Layer 3 of a small transformer language model trained on English Wikipedia (11 layers, counted from 0, width 64).
A neuron adds its activation times its output weights to the MLP's output. To switch it off is to set its activation to zero at one token and run the rest of the model.
A neuron's activation on a vector x is SiLU(gate . x) times (in . x), where the dot is the dot product.

Input weights of the MLP neurons that the questions are about. A number n stands for (n - 500) times 0.0017.
n5 gate: 603 423 716 580 339 552 247 569 238 199 381 369 488 532 745 397 795 501 468 609 607 496 505 367 359 470 548 367 480 579 683 432 302 486 586 420 545 548 468 475 532 396 264 498 519 546 595 638 593 439 551 644 336 551 556 486 284 704 622 406 724 696 522 573
n7 gate: 583 581 610 547 558 446 647 583 537 456 484 446 491 332 491 393 511 289 512 259 207 571 409 323 754 593 342 585 654 412 428 401 449 768 455 511 612 430 506 349 778 671 538 220 475 622 414 620 397 581 451 524 555 567 717 348 500 552 454 427 502 613 419 523
n57 gate: 486 534 618 519 574 507 592 215 173 358 523 601 496 362 647 414 661 623 635 521 576 540 467 297 451 573 713 181 449 629 392 423 531 532 439 593 254 226 541 409 454 586 502 425 243 474 588 491 422 499 317 408 484 783 849 396 473 357 546 425 442 356 495 313
n58 gate: 689 430 445 653 478 331 429 482 352 369 298 63 316 440 566 737 560 45 567 369 556 243 539 448 594 511 620 718 689 684 499 667 514 322 313 274 706 530 505 392 411 743 229 495 485 989 664 729 732 580 482 655 304 335 700 429 275 493 521 210 515 725 779 423
n67 gate: 537 510 715 347 313 355 485 646 398 487 527 357 504 509 341 341 561 438 676 537 563 533 358 379 337 696 554 562 561 399 476 517 691 467 418 497 439 386 774 576 553 293 659 277 492 662 471 456 836 349 494 531 354 823 498 378 644 544 447 690 495 775 657 406
n76 gate: 541 590 268 839 398 425 474 438 467 372 687 233 430 481 463 647 455 462 625 509 268 417 346 646 487 468 744 592 734 467 533 431 420 516 380 535 457 638 378 450 547 641 392 436 584 544 555 498 493 697 606 432 333 454 594 629 513 450 609 429 574 341 616 501
n88 gate: 301 481 778 663 485 585 475 638 422 328 722 364 499 551 684 492 771 380 562 618 295 230 411 594 381 414 717 607 572 626 672 263 451 703 383 533 288 537 243 443 472 714 325 482 361 921 420 456 379 603 513 680 212 434 603 179 87 502 447 230 402 463 606 559
n99 gate: 562 784 341 525 572 329 236 326 445 436 552 621 246 551 525 333 546 531 665 628 462 445 546 599 549 679 588 314 385 491 483 678 568 498 497 286 500 497 443 622 641 683 530 431 382 644 637 418 629 279 455 549 291 506 692 207 658 316 547 304 825 674 571 342
n116 gate: 498 422 460 256 540 302 237 321 708 483 473 621 532 195 321 524 543 331 395 438 284 413 153 538 279 957 312 530 595 464 491 646 106 368 28 450 578 440 580 614 396 400 427 167 617 558 634 427 571 477 330 618 511 536 471 371 682 454 441 388 589 520 528 444
n123 gate: 592 493 707 497 678 358 574 333 494 322 592 482 613 502 525 391 572 551 500 528 546 306 686 570 544 393 386 18 496 388 539 608 562 394 558 440 488 479 507 480 691 472 581 396 573 499 560 585 569 381 317 616 579 678 787 345 587 375 408 538 479 677 500 574
n132 gate: 692 536 484 269 547 418 213 434 414 429 652 454 576 481 449 510 451 396 399 667 541 438 501 527 108 242 371 393 602 692 476 528 231 287 475 348 555 472 511 503 546 598 194 415 391 479 889 574 693 484 202 393 270 370 375 381 543 356 318 417 222 477 630 498
n161 gate: 293 490 526 404 833 411 484 480 516 670 458 399 588 643 406 657 504 467 611 392 441 496 350 363 472 435 438 508 738 665 371 644 626 503 341 348 530 356 637 304 672 729 194 453 437 505 521 405 783 560 575 577 229 547 783 415 360 681 357 539 389 613 678 456
n168 gate: 538 480 448 564 580 776 571 578 401 557 446 516 428 461 719 596 498 475 689 304 348 507 577 471 396 529 691 640 866 584 566 660 428 470 491 418 294 607 587 444 382 603 441 542 565 487 567 757 527 447 343 412 358 401 655 420 310 655 349 387 412 402 478 600
n180 gate: 446 485 595 432 636 221 356 461 464 242 429 477 562 588 383 439 649 328 450 673 492 264 659 427 437 593 391 403 444 714 572 840 392 295 375 351 586 465 522 545 535 202 212 580 229 517 534 454 711 372 366 624 312 393 444 630 515 435 292 471 556 648 434 648
n183 gate: 472 674 357 387 682 485 71 430 390 401 477 479 361 160 500 661 719 474 481 503 476 521 550 643 356 557 582 536 519 659 449 464 122 791 370 588 292 476 584 398 281 530 528 657 239 566 458 523 415 95 551 580 553 760 584 402 430 442 51 528 615 249 599 206
n5 in: 427 609 392 485 390 585 552 417 406 679 623 566 483 408 190 528 491 515 578 387 505 582 492 624 680 754 477 501 590 343 446 410 530 740 644 801 353 498 508 620 488 447 505 522 634 555 360 332 591 448 452 413 648 576 444 517 558 151 374 314 200 473 459 348
n7 in: 530 579 544 243 582 455 509 656 617 376 457 443 462 392 685 235 487 493 474 572 397 543 314 474 865 603 475 499 445 539 549 485 511 485 557 517 574 402 760 429 658 543 416 441 530 451 452 474 688 512 513 250 529 348 513 491 467 396 375 569 633 458 455 316
n57 in: 435 586 257 671 358 447 343 452 443 410 671 450 673 481 428 674 448 751 452 391 384 357 562 544 488 649 367 597 646 333 670 404 284 428 403 751 468 564 353 646 777 557 538 403 506 555 453 605 500 442 642 450 553 664 347 335 679 399 354 360 346 506 489 425
n58 in: 516 414 640 380 82 606 791 603 38 477 394 401 488 457 645 456 470 421 356 467 654 411 271 351 524 237 688 624 424 524 585 276 561 489 555 515 589 317 553 505 576 680 686 507 646 556 410 633 513 384 532 678 551 604 542 387 240 625 571 551 491 597 580 387
n67 in: 667 513 472 405 511 566 614 601 525 313 442 345 688 581 492 452 515 618 594 425 294 456 681 252 507 480 483 481 508 522 534 440 475 419 526 470 463 562 499 573 218 545 447 437 260 425 473 776 477 439 490 752 378 439 401 364 382 537 694 580 323 451 398 464
n76 in: 540 380 396 488 578 440 501 621 607 690 468 495 409 561 428 499 495 537 298 757 628 460 435 568 468 463 465 313 343 602 830 595 419 557 542 524 551 516 631 378 464 463 461 432 543 439 548 466 518 524 400 424 362 421 574 507 385 558 420 565 734 406 607 617
n88 in: 369 200 618 491 507 738 605 437 650 632 441 427 473 498 363 356 573 443 552 495 435 572 432 595 708 510 485 456 609 338 194 649 487 424 431 434 357 602 523 688 785 543 554 417 486 515 624 692 487 502 796 205 438 462 270 471 518 438 682 407 545 305 785 574
n99 in: 442 537 492 551 559 681 590 599 472 673 395 411 472 463 663 468 472 551 435 490 372 663 422 356 574 682 424 425 375 464 492 365 676 565 502 443 129 533 455 453 482 615 553 483 372 291 365 338 390 530 213 562 419 472 592 434 416 467 513 448 347 539 280 660
n116 in: 597 402 639 310 524 306 505 636 631 564 536 541 394 576 577 606 461 342 356 452 475 661 581 538 551 502 429 762 540 545 604 482 423 427 648 380 378 286 265 802 625 418 512 433 384 445 662 520 533 579 372 609 507 350 395 702 650 472 416 326 331 497 616 457
n123 in: 500 481 551 476 468 528 405 878 478 488 160 652 502 499 483 302 392 231 528 491 490 619 479 405 237 579 738 495 509 543 585 409 482 591 424 491 503 525 508 598 366 537 567 656 400 435 464 509 512 565 568 517 406 342 537 467 490 522 457 529 534 536 691 365
n132 in: 577 543 635 358 559 590 456 448 364 478 485 661 629 558 529 538 604 442 388 652 449 566 628 588 589 525 685 719 369 235 339 406 367 590 392 579 494 417 506 514 421 375 512 478 422 620 333 735 580 232 763 600 424 526 243 341 446 551 573 454 419 359 528 531
n161 in: 541 351 521 632 547 691 480 655 501 424 429 485 318 484 582 437 494 470 637 835 398 446 477 396 668 465 468 338 183 434 327 607 468 424 475 537 522 670 846 562 525 514 566 648 578 359 428 603 492 528 561 194 474 492 580 471 668 617 468 588 488 390 614 569
n168 in: 478 539 419 567 265 778 396 722 297 481 736 432 529 608 584 442 407 617 553 417 312 340 648 571 597 496 547 391 664 498 706 614 464 589 552 566 417 581 534 519 402 574 634 510 459 434 509 739 577 493 561 372 313 513 620 460 537 760 356 454 539 392 399 642
n180 in: 565 537 343 604 273 303 540 422 500 533 653 305 471 433 468 514 597 290 301 574 713 503 398 493 369 354 553 651 453 531 247 495 575 482 376 421 793 599 399 474 492 469 530 469 245 803 406 453 427 415 456 474 340 360 521 593 462 308 640 611 466 536 591 660
n183 in: 543 487 306 330 351 533 412 413 469 493 333 619 368 460 555 410 618 413 361 261 574 555 345 484 347 712 405 554 637 448 461 306 580 645 362 632 220 658 466 706 416 386 749 700 268 419 329 535 660 230 501 605 606 750 469 204 612 438 114 433 522 313 480 616

Output weights of the MLP neurons that the questions are about. A number n stands for (n - 500) times 0.0019.
n5: 352 553 611 465 502 463 586 673 417 437 504 478 571 211 571 518 432 626 547 570 468 423 518 381 468 623 519 373 796 668 590 404 550 407 604 561 547 569 437 540 491 535 431 582 407 490 542 559 533 433 501 573 470 686 574 582 425 612 563 454 585 380 471 501
n7: 456 400 425 414 392 433 541 288 489 523 298 459 550 570 464 592 424 520 534 587 597 321 495 431 747 511 559 546 647 314 545 529 743 466 453 253 626 393 519 398 533 349 648 517 323 507 548 508 629 628 476 407 503 434 485 582 585 473 414 490 474 568 466 639
n57: 363 529 421 539 472 457 493 310 401 517 612 618 343 423 459 522 541 790 412 958 585 508 398 435 484 581 649 426 485 472 587 399 573 705 566 613 340 358 435 392 570 473 560 473 427 290 401 541 605 372 492 519 456 647 851 528 398 365 531 454 468 459 548 465
n58: 354 346 483 475 686 393 509 452 574 579 437 213 631 725 434 806 422 557 513 309 674 438 643 636 405 450 490 589 440 505 488 426 529 475 485 724 540 548 544 617 527 385 433 440 722 553 557 388 377 370 556 523 156 428 454 576 666 512 313 485 400 426 623 680
n67: 550 559 478 277 426 503 538 527 558 487 552 456 361 528 370 537 352 581 525 501 432 587 466 379 307 354 533 331 401 455 542 512 604 485 395 289 468 485 602 580 550 511 404 422 512 329 416 535 252 629 502 577 628 467 456 619 644 434 530 560 653 441 463 684
n76: 458 494 385 456 518 308 473 569 470 584 543 544 324 340 559 501 471 433 520 358 444 620 496 553 398 577 484 470 613 580 426 496 455 499 334 504 443 368 646 589 480 486 425 641 503 290 413 508 443 596 371 456 454 690 493 516 436 498 555 607 340 551 377 563
n88: 462 341 789 528 452 619 342 630 494 435 433 296 660 553 721 596 671 410 503 419 626 610 614 502 480 436 451 486 525 364 440 359 322 441 516 632 414 413 328 554 349 590 504 504 484 395 410 549 315 622 392 590 489 583 357 599 197 479 579 467 495 291 637 407
n99: 723 522 613 496 485 450 718 546 522 516 501 551 476 500 629 636 351 653 569 373 635 529 546 568 414 290 412 514 595 541 460 473 458 493 417 499 667 659 314 354 585 792 465 615 472 571 415 612 505 531 500 559 498 486 392 538 422 572 609 588 410 436 552 519
n116: 560 438 403 375 520 420 445 533 691 607 430 748 464 382 411 542 429 468 500 596 482 453 610 523 535 775 279 637 361 465 415 366 588 424 617 538 470 600 460 714 345 368 486 760 565 598 435 481 530 494 373 499 410 469 482 386 388 409 538 540 381 505 545 550
n123: 539 574 379 575 525 518 471 490 313 622 626 524 362 545 482 439 450 708 463 439 623 536 514 442 459 502 588 522 569 672 413 617 468 527 472 500 504 648 485 496 412 498 573 529 514 616 421 336 536 656 464 291 569 495 391 651 461 551 528 410 377 494 549 552
n132: 453 106 459 520 430 457 568 355 569 536 528 317 425 532 503 485 578 420 584 421 634 520 516 324 350 587 507 562 573 547 413 701 557 389 551 602 608 526 379 496 647 402 392 549 508 461 819 542 538 665 408 408 458 413 634 481 401 560 437 585 486 556 400 433
n161: 349 579 516 525 323 533 570 341 592 495 580 474 556 390 412 698 510 484 453 366 568 535 294 502 541 428 640 597 920 479 574 434 525 688 445 579 575 393 348 442 427 396 432 404 427 413 581 531 528 483 479 768 724 406 522 455 709 366 491 507 449 512 369 449
n168: 704 425 594 495 371 394 569 499 349 430 555 592 414 548 477 422 569 503 229 568 499 446 430 588 527 369 366 479 366 531 376 569 532 437 484 531 470 400 527 543 532 374 527 504 460 596 369 430 480 472 511 404 545 589 412 624 392 337 613 342 817 479 438 399
n180: 575 530 420 705 657 573 465 460 470 493 463 500 544 746 691 355 605 497 605 517 552 360 537 295 425 526 541 483 170 548 569 439 424 576 441 430 438 432 692 361 574 580 581 494 641 475 615 547 432 487 562 441 666 394 480 529 886 511 498 442 533 425 509 478
n183: 400 300 481 609 427 493 573 500 587 392 533 451 554 476 565 487 530 472 194 615 501 458 402 687 433 358 461 633 32 437 513 501 483 450 449 393 472 486 576 488 517 342 567 684 639 566 298 448 390 579 729 511 480 494 439 430 523 418 272 491 633 458 469 584

Each question names a token from some text and the token that comes next. It shows the vector x that enters the MLP there. A number n stands for (n - 500) times 0.0096.

Then comes g, the gradient of the next token's log-probability with respect to the MLP's output, scaled to length 1. A neuron's effect is roughly proportional to its activation times (output weights . g). A number n stands for (n - 500) times 0.00087.

" Professor", then " W"
x: 483 441 554 474 477 426 459 555 502 673 509 609 402 694 523 319 487 338 590 557 581 440 448 537 504 424 528 316 335 522 447 450 476 418 441 526 490 559 484 389 525 509 460 525 602 500 505 503 580 656 415 408 468 400 521 457 480 557 526 492 531 620 514 418
g: 616 755 425 423 209 382 891 667 488 402 642 653 586 463 555 297 551 652 214 407 533 719 478 371 657 676 421 508 465 775 604 550 680 384 434 455 382 293 395 535 472 347 483 423 308 466 632 429 263 644 477 407 707 508 665 464 268 535 691 416 335 590 417 471
Switching off which neuron hurts the next token most? n123

"1", then "5"
x: 533 533 479 514 474 491 479 509 529 572 499 554 538 665 601 470 429 365 489 395 591 597 512 461 391 456 579 605 462 370 672 390 505 665 606 498 502 488 494 522 414 528 561 547 470 459 537 405 482 411 428 627 679 539 388 649 663 599 466 505 554 482 394 454
g: 581 532 469 772 419 387 574 533 425 640 282 532 464 574 411 364 511 277 520 608 538 608 637 515 481 695 340 578 431 365 488 522 613 124 669 581 648 567 642 750 460 491 252 603 585 481 506 554 602 370 466 552 481 367 354 620 550 184 303 76 681 295 622 298
Which neuron, switched off, raises the next token's probability most? n116

"–", then "3"
x: 544 479 378 443 442 299 591 573 666 581 407 527 513 648 373 458 300 521 414 370 496 514 480 434 573 540 459 588 458 453 505 483 554 426 373 432 486 463 531 537 548 411 683 430 510 446 459 408 592 605 637 546 571 426 512 627 578 510 500 566 526 510 564 535
g: 516 217 518 637 732 450 605 859 420 546 359 572 527 542 566 368 639 364 571 602 166 664 534 319 622 759 468 481 561 776 280 550 643 302 493 721 532 409 402 362 444 500 692 713 491 681 568 567 416 558 470 392 237 435 444 554 401 559 528 539 290 322 688 340
Which two neurons, each switched off alone, lower its probability most, in order? n116, n67

"ation", then " and"
x: 542 450 521 596 546 463 469 686 591 501 490 442 461 690 551 430 519 418 588 666 480 475 442 531 435 541 537 500 314 465 409 545 407 434 443 560 505 430 637 442 435 497 415 544 696 524 504 536 555 545 589 477 422 421 450 575 520 493 495 565 614 598 564 498
g: 705 590 700 428 247 706 340 548 318 780 300 227 250 410 232 516 433 663 765 517 454 415 375 560 502 618 408 595 514 475 531 439 683 275 426 338 525 283 389 489 341 518 604 451 512 306 534 667 687 360 505 620 670 493 645 818 461 572 609 546 419 548 446 350
Switching off which neuron hurts the next token most? n58

"ing", then " the"
x: 475 396 475 588 300 503 397 512 536 522 515 415 526 649 564 570 553 544 402 481 612 396 473 512 373 391 488 670 550 581 607 522 426 616 524 633 545 479 441 383 532 529 413 479 575 579 433 309 550 495 532 580 459 316 591 614 437 562 482 582 491 642 428 534
g: 421 788 460 598 715 582 655 460 345 382 445 449 414 445 645 506 566 677 304 314 400 335 483 699 316 306 638 409 503 451 546 626 444 531 481 543 731 513 396 99 525 635 722 501 638 635 641 385 721 283 689 407 469 490 540 584 432 499 498 421 259 288 289 210
Switching off which neuron hurts the next token most? n88

" attorney", then "."
x: 616 456 557 470 503 432 418 626 528 611 504 548 404 711 519 378 489 273 631 571 549 509 564 475 456 501 442 467 444 566 463 498 514 440 548 456 507 605 473 481 459 646 525 464 558 471 496 497 577 662 473 390 491 439 517 444 516 587 506 479 495 536 520 577
g: 582 582 553 507 559 406 642 223 603 351 536 589 470 385 777 462 515 466 201 471 559 602 633 391 224 437 497 238 551 517 564 505 574 608 604 457 339 406 721 620 463 631 180 654 342 535 414 672 467 730 719 494 447 514 518 621 500 162 354 490 733 609 179 601
Switching off which neuron hurts the next token most? n58

"ho", then "more"
x: 491 353 509 512 689 579 526 643 637 533 559 416 449 536 577 514 409 609 474 700 546 543 530 434 557 325 467 665 122 486 570 518 504 484 517 463 490 608 691 497 478 388 536 512 410 426 503 469 415 571 471 522 531 485 411 422 470 569 502 693 504 492 482 556
g: 421 455 578 242 586 661 538 461 659 554 401 677 497 310 577 472 520 559 394 503 477 527 342 469 651 304 173 759 632 662 471 411 296 511 634 642 453 720 286 407 436 664 240 620 303 433 478 404 552 625 590 752 475 510 586 323 292 492 723 480 519 169 778 536
Which neuron, switched off, raises the next token's probability most? n161

" L", then " "
x: 453 491 588 504 466 527 485 579 469 561 389 536 561 579 387 378 443 512 341 388 609 606 535 631 578 505 443 527 253 326 478 407 543 660 453 545 534 524 379 454 530 401 516 539 496 464 164 407 525 648 588 442 412 569 462 530 589 474 616 384 548 487 456 555
g: 448 521 419 147 558 682 582 732 365 461 523 181 474 739 541 637 544 429 553 305 554 787 435 603 581 452 378 639 490 264 424 684 677 465 450 358 476 564 670 390 554 611 576 654 436 635 572 745 592 655 611 507 284 518 376 568 466 584 627 779 493 687 453 844
Which neuron, switched off, raises the next token's probability most? n99

" |", then " Television"
x: 455 510 484 426 459 520 502 589 438 414 459 500 538 748 574 534 471 511 552 386 558 604 536 506 478 465 547 481 499 525 477 466 597 511 523 436 467 449 461 482 440 594 550 523 479 472 407 522 484 542 541 499 520 473 434 481 501 546 517 528 533 659 462 548
g: 181 180 628 455 316 317 566 343 469 417 581 375 434 649 357 463 598 835 575 386 419 291 474 343 398 596 440 293 368 705 417 344 537 529 314 394 454 478 689 755 657 669 462 611 379 244 657 445 449 374 405 516 466 723 713 420 408 270 367 512 490 492 384 540
Which neuron, switched off, raises the next token's probability most? n5

"rum", then "s"
x: 650 526 418 429 432 385 530 496 585 368 451 465 372 564 528 476 391 556 451 720 331 488 253 586 612 480 442 524 260 622 522 488 384 469 582 481 691 523 588 559 531 486 492 519 537 455 465 475 372 507 561 521 593 334 318 571 513 524 461 502 603 516 568 523
g: 580 502 610 701 438 551 175 429 553 432 387 844 459 432 608 254 415 580 288 446 361 333 565 559 607 722 537 582 519 771 788 435 566 364 647 390 437 568 492 676 442 543 649 357 431 290 384 391 437 623 403 379 449 577 641 96 711 551 350 542 475 680 346 507
Switching off which neuron hurts the next token most? n116

" Bla", then "que"
x: 390 394 611 412 604 719 474 492 541 636 581 598 466 564 593 458 395 529 415 484 492 584 462 501 757 416 538 486 176 550 491 498 591 575 583 453 486 574 517 507 345 451 434 618 404 501 457 474 466 624 470 465 519 445 517 349 449 521 608 578 483 513 396 372
g: 344 645 599 557 527 501 359 692 756 354 435 509 424 451 550 693 330 385 723 468 424 616 808 478 520 546 305 549 465 325 479 787 316 529 529 412 308 365 404 390 714 497 511 871 670 611 490 733 548 825 442 492 505 671 660 704 575 579 537 720 483 522 407 349
Switching off which neuron hurts the next token most? n57

".", then "\n"
x: 493 422 517 470 645 520 555 532 500 588 490 418 605 711 521 385 446 553 565 399 504 547 590 363 446 403 510 453 571 579 490 441 592 556 356 541 569 498 511 367 455 591 405 581 581 347 514 562 489 458 422 553 480 468 517 534 493 573 498 476 486 521 463 445
g: 542 254 444 429 357 641 348 533 669 262 350 498 520 584 658 565 695 701 735 508 551 699 597 378 522 508 304 442 591 395 365 241 443 612 556 605 232 548 549 506 230 626 921 540 430 368 650 475 504 709 639 541 393 462 297 511 545 579 712 675 363 656 337 444
Which neuron, switched off, raises the next token's probability most? n168

"/", then "2"
x: 559 397 364 487 438 329 597 557 688 588 445 567 535 626 298 447 352 570 406 360 472 493 427 397 656 571 437 563 562 562 499 552 490 532 410 543 568 568 573 607 515 393 600 467 599 376 498 442 525 484 611 506 598 342 432 573 541 533 513 550 514 524 498 555
g: 457 441 446 353 677 458 367 821 414 489 252 399 529 525 419 453 509 453 636 596 630 533 309 499 665 478 357 348 521 634 274 607 563 484 187 548 560 300 688 204 639 652 706 544 545 193 601 524 431 624 547 476 313 528 797 405 449 446 479 846 276 558 578 430
Which neuron, switched off, raises the next token's probability most? n116

"s", then " discovered"
x: 501 443 535 529 461 593 519 690 546 448 486 553 544 647 506 503 494 522 526 581 539 486 482 604 476 382 534 647 121 560 429 576 523 504 531 419 496 464 605 502 479 529 489 713 537 414 580 621 471 618 489 477 435 472 551 522 499 504 530 607 503 499 532 502
g: 584 594 507 515 321 422 583 342 357 411 523 234 323 529 548 323 685 546 390 517 438 680 338 691 746 667 433 369 388 341 250 592 459 387 492 616 345 343 501 526 412 749 745 562 396 642 370 587 334 553 155 273 622 491 348 640 585 409 382 564 152 478 357 550
Switching off which neuron hurts the next token most? n5

" moved", then " to"
x: 509 445 605 465 554 491 500 487 405 559 370 308 561 696 425 628 425 336 427 460 625 406 543 538 515 408 510 522 446 407 478 471 520 416 533 536 446 554 455 461 512 458 380 655 437 490 482 460 490 530 522 531 382 342 382 491 453 517 578 520 613 471 507 577
g: 544 490 877 669 225 581 500 359 546 612 487 519 427 417 428 492 392 358 539 613 664 401 542 456 372 570 535 472 546 457 425 413 395 474 606 508 250 479 685 894 351 479 803 386 514 418 655 453 300 400 809 403 407 538 767 559 81 534 488 667 495 486 460 565
Which neuron, switched off, raises the next token's probability most? n180

"2", then "0"
x: 615 629 392 621 357 521 599 498 627 538 455 438 505 650 444 429 449 506 536 329 570 506 625 497 554 572 430 529 651 362 591 436 426 564 552 530 525 369 432 475 352 474 556 468 578 537 390 452 452 466 524 493 615 543 426 573 608 577 490 617 584 510 371 481
g: 516 531 498 422 448 180 600 621 502 608 412 387 439 515 594 376 523 590 709 339 686 301 636 407 219 496 498 452 584 510 608 593 674 393 321 292 275 289 324 438 381 605 253 469 792 611 506 540 494 698 517 322 439 480 788 506 486 766 390 604 229 731 349 490
Which neuron, switched off, raises the next token's probability most? n7

" scene", then "\"."
x: 594 411 595 573 580 502 425 493 473 615 498 477 469 695 533 382 391 463 534 566 499 441 554 504 420 447 506 405 337 419 533 551 414 466 507 422 521 549 474 458 440 481 491 439 499 487 509 484 427 608 399 458 427 278 422 409 525 523 510 476 582 587 492 618
g: 438 711 445 408 495 79 835 604 156 650 722 474 527 437 592 668 493 406 548 525 653 866 785 354 365 482 425 527 561 718 462 657 398 532 482 336 523 314 486 402 517 576 480 696 419 368 411 507 534 541 659 491 659 512 461 390 336 289 385 595 646 497 450 400
Switching off which neuron hurts the next token most? n99

" Al", then "ek"
x: 448 536 572 435 452 578 499 511 650 630 502 576 472 532 533 580 485 564 494 497 576 422 584 611 409 647 519 541 118 602 416 474 523 457 540 593 582 457 519 444 532 396 550 445 583 472 325 407 603 608 650 558 609 614 650 365 467 555 581 630 585 467 407 512
g: 560 340 162 582 521 577 250 716 324 667 317 520 458 444 725 432 657 654 539 532 442 267 615 536 494 298 440 483 581 487 342 511 642 560 477 583 486 251 511 499 577 603 402 770 550 426 666 646 807 544 653 664 507 642 150 263 566 648 582 498 552 340 373 326
Switching off which neuron hurts the next token most? n67

" to", then " shape"
x: 357 432 413 498 482 487 486 603 457 546 514 460 555 715 518 433 378 453 421 418 434 461 484 555 555 489 486 517 537 593 542 456 485 438 473 463 460 643 511 412 539 498 470 520 498 640 523 567 576 501 520 495 485 507 432 447 510 539 415 682 450 448 508 580
g: 288 732 340 558 706 673 531 623 375 540 356 335 260 583 489 710 412 590 505 481 301 590 584 558 474 817 592 388 481 491 587 464 567 689 490 373 781 429 511 328 657 281 502 58 639 542 603 167 439 480 579 598 430 435 394 325 500 450 620 398 519 626 336 558
Which neuron, switched off, raises the next token's probability most? n168

"que", then " dis"
x: 503 422 501 515 502 549 426 557 520 567 426 497 489 633 475 434 446 482 567 649 548 474 362 655 575 367 502 334 117 401 584 500 527 449 616 519 446 459 576 414 394 462 462 586 513 491 494 424 436 549 489 478 510 435 641 498 476 552 604 608 461 471 556 550
g: 435 663 537 637 601 645 484 443 497 403 419 320 448 673 686 561 444 383 416 530 315 625 640 405 754 393 333 851 515 131 665 546 356 515 492 522 623 529 306 436 695 536 388 652 631 814 608 616 358 556 317 307 721 667 367 674 378 413 484 340 397 568 687 582
Switching off which neuron hurts the next token most? n76

"5", then "-"
x: 669 475 456 633 315 631 762 503 513 637 545 506 502 655 428 537 445 581 565 398 504 518 555 422 430 450 469 486 568 393 442 462 425 617 550 498 531 568 536 459 386 426 554 493 561 553 442 590 426 552 524 451 580 488 470 555 518 582 529 618 599 471 495 545
g: 500 278 289 363 471 491 482 642 423 896 264 464 581 843 534 615 509 595 583 537 368 379 652 273 420 433 365 371 701 593 503 713 199 273 459 720 634 377 493 340 536 577 607 631 621 392 535 552 390 676 358 478 337 622 586 526 510 294 728 603 502 659 436 482
Which neuron, switched off, raises the next token's probability most? n168

" ", then "te"
x: 490 538 452 506 419 540 481 560 555 553 557 494 608 594 466 456 178 508 452 444 505 455 524 495 490 460 484 505 645 543 494 465 472 546 492 567 506 531 445 491 494 588 519 537 485 466 378 428 496 578 482 463 392 469 429 477 789 512 498 548 595 485 509 491
g: 320 331 660 527 544 318 296 456 553 360 528 318 414 529 401 646 563 554 314 492 347 507 548 403 341 758 405 166 517 709 619 490 610 494 473 613 572 376 543 515 236 464 566 816 334 381 449 555 348 299 661 474 465 608 685 273 547 564 554 875 282 428 658 341
Switching off which neuron hurts the next token most? n168

"it", then "sch"
x: 521 466 610 616 484 591 581 537 433 449 542 585 545 597 554 376 522 566 562 656 562 598 457 452 542 464 463 440 27 464 449 497 481 441 432 412 545 405 632 436 493 496 513 493 546 459 456 515 481 455 534 497 429 481 445 465 555 587 483 454 514 488 447 565
g: 450 522 746 539 716 562 368 542 569 429 555 769 587 406 720 678 302 300 570 491 590 730 613 618 594 700 532 504 457 408 570 724 502 487 517 211 400 455 487 330 422 592 381 421 218 480 636 539 568 485 482 752 836 433 622 436 631 252 835 670 504 432 363 599
Which neuron, switched off, raises the next token's probability most? n161

"All", then " home"
x: 410 375 500 516 390 496 469 486 419 573 476 630 518 695 546 555 484 557 410 467 573 484 496 607 438 506 540 529 413 590 471 456 414 564 533 583 697 625 374 358 566 511 516 575 500 547 402 438 464 520 623 520 483 546 439 373 487 570 648 482 487 475 451 499
g: 466 860 324 237 480 406 377 426 545 550 373 348 547 629 652 637 440 217 421 494 562 487 521 666 821 554 405 701 265 584 627 474 414 477 361 256 650 439 480 443 600 453 271 689 684 687 718 556 646 411 317 760 477 480 628 566 466 701 374 508 353 382 368 490
Switching off which neuron hurts the next token most? n7

" shape", then " him"
x: 558 500 576 613 535 532 395 488 534 560 496 409 501 681 442 480 363 565 487 580 473 346 557 590 443 427 525 440 390 551 543 537 382 481 577 478 567 567 500 362 467 511 526 560 544 495 480 483 467 609 487 480 465 249 452 483 537 425 414 518 598 552 475 644
g: 700 511 494 331 355 76 574 350 505 444 431 521 630 397 580 563 410 360 313 423 799 665 403 590 284 378 637 506 520 537 701 387 680 417 307 492 464 527 596 385 393 701 599 450 744 624 551 401 331 655 498 459 382 652 537 109 658 471 501 516 651 763 511 649
Which neuron, switched off, raises the next token's probability most? n58

"\n", then "Br"
x: 406 418 552 518 459 481 445 540 421 611 459 517 559 690 552 495 496 564 515 457 528 468 529 466 475 405 449 498 670 483 517 491 382 527 659 581 496 478 489 447 491 521 796 527 592 290 578 505 459 517 493 466 522 477 458 447 477 542 517 503 544 491 460 544
g: 379 506 638 371 363 379 441 231 614 504 515 306 487 261 728 504 242 499 491 594 473 495 275 662 215 481 748 254 462 623 839 698 561 425 415 463 536 654 665 402 558 648 394 441 525 383 507 359 543 281 305 419 619 363 665 464 682 493 561 757 329 554 524 667
Which neuron, switched off, raises the next token's probability most? n168

"\n", then "==="
x: 432 397 554 511 461 485 475 552 434 589 460 499 552 686 573 498 482 558 471 451 496 468 521 502 517 429 441 487 726 507 507 472 393 528 572 586 535 500 430 473 486 556 818 559 587 305 553 509 448 558 507 487 545 461 453 494 459 519 531 509 543 474 492 524
g: 589 792 772 644 418 387 486 568 435 318 211 619 758 538 495 434 392 508 347 590 441 667 503 383 423 425 121 581 428 380 581 344 543 538 703 538 699 478 468 510 646 373 642 598 202 556 795 517 489 509 543 396 666 443 514 891 531 511 616 708 552 577 459 550
Switching off which neuron hurts the next token most? n168

" ", then "activ"
x: 510 489 497 500 604 455 483 563 535 502 548 499 585 603 491 396 197 507 506 489 513 512 573 414 371 469 422 569 520 503 419 532 471 455 432 564 503 544 562 509 475 507 539 494 488 421 377 453 590 578 443 500 423 481 528 466 794 499 436 548 562 512 484 427
g: 341 679 575 721 468 291 382 804 535 454 401 422 430 520 491 384 415 664 511 481 336 369 285 314 461 868 575 518 494 465 807 570 622 302 538 484 435 375 516 280 482 646 738 332 453 621 451 465 432 497 227 570 573 420 405 803 540 238 487 623 475 638 669 693
Switching off which neuron hurts the next token most? n132

"9", then "–"
x: 653 417 387 584 356 506 773 502 636 556 503 489 459 614 362 537 458 455 475 345 577 490 636 475 638 397 369 478 636 478 409 447 462 525 429 622 534 540 544 516 421 353 489 481 541 516 434 536 471 575 500 367 636 523 445 490 520 642 531 561 575 478 433 576
g: 466 697 578 526 421 915 551 221 662 393 814 288 418 480 508 309 488 549 536 429 497 553 574 666 422 450 677 428 383 460 431 282 574 819 458 159 171 445 537 604 572 601 428 473 375 624 406 510 550 578 576 545 528 725 406 457 460 626 667 507 521 285 357 318
Switching off which neuron hurts the next token most? n7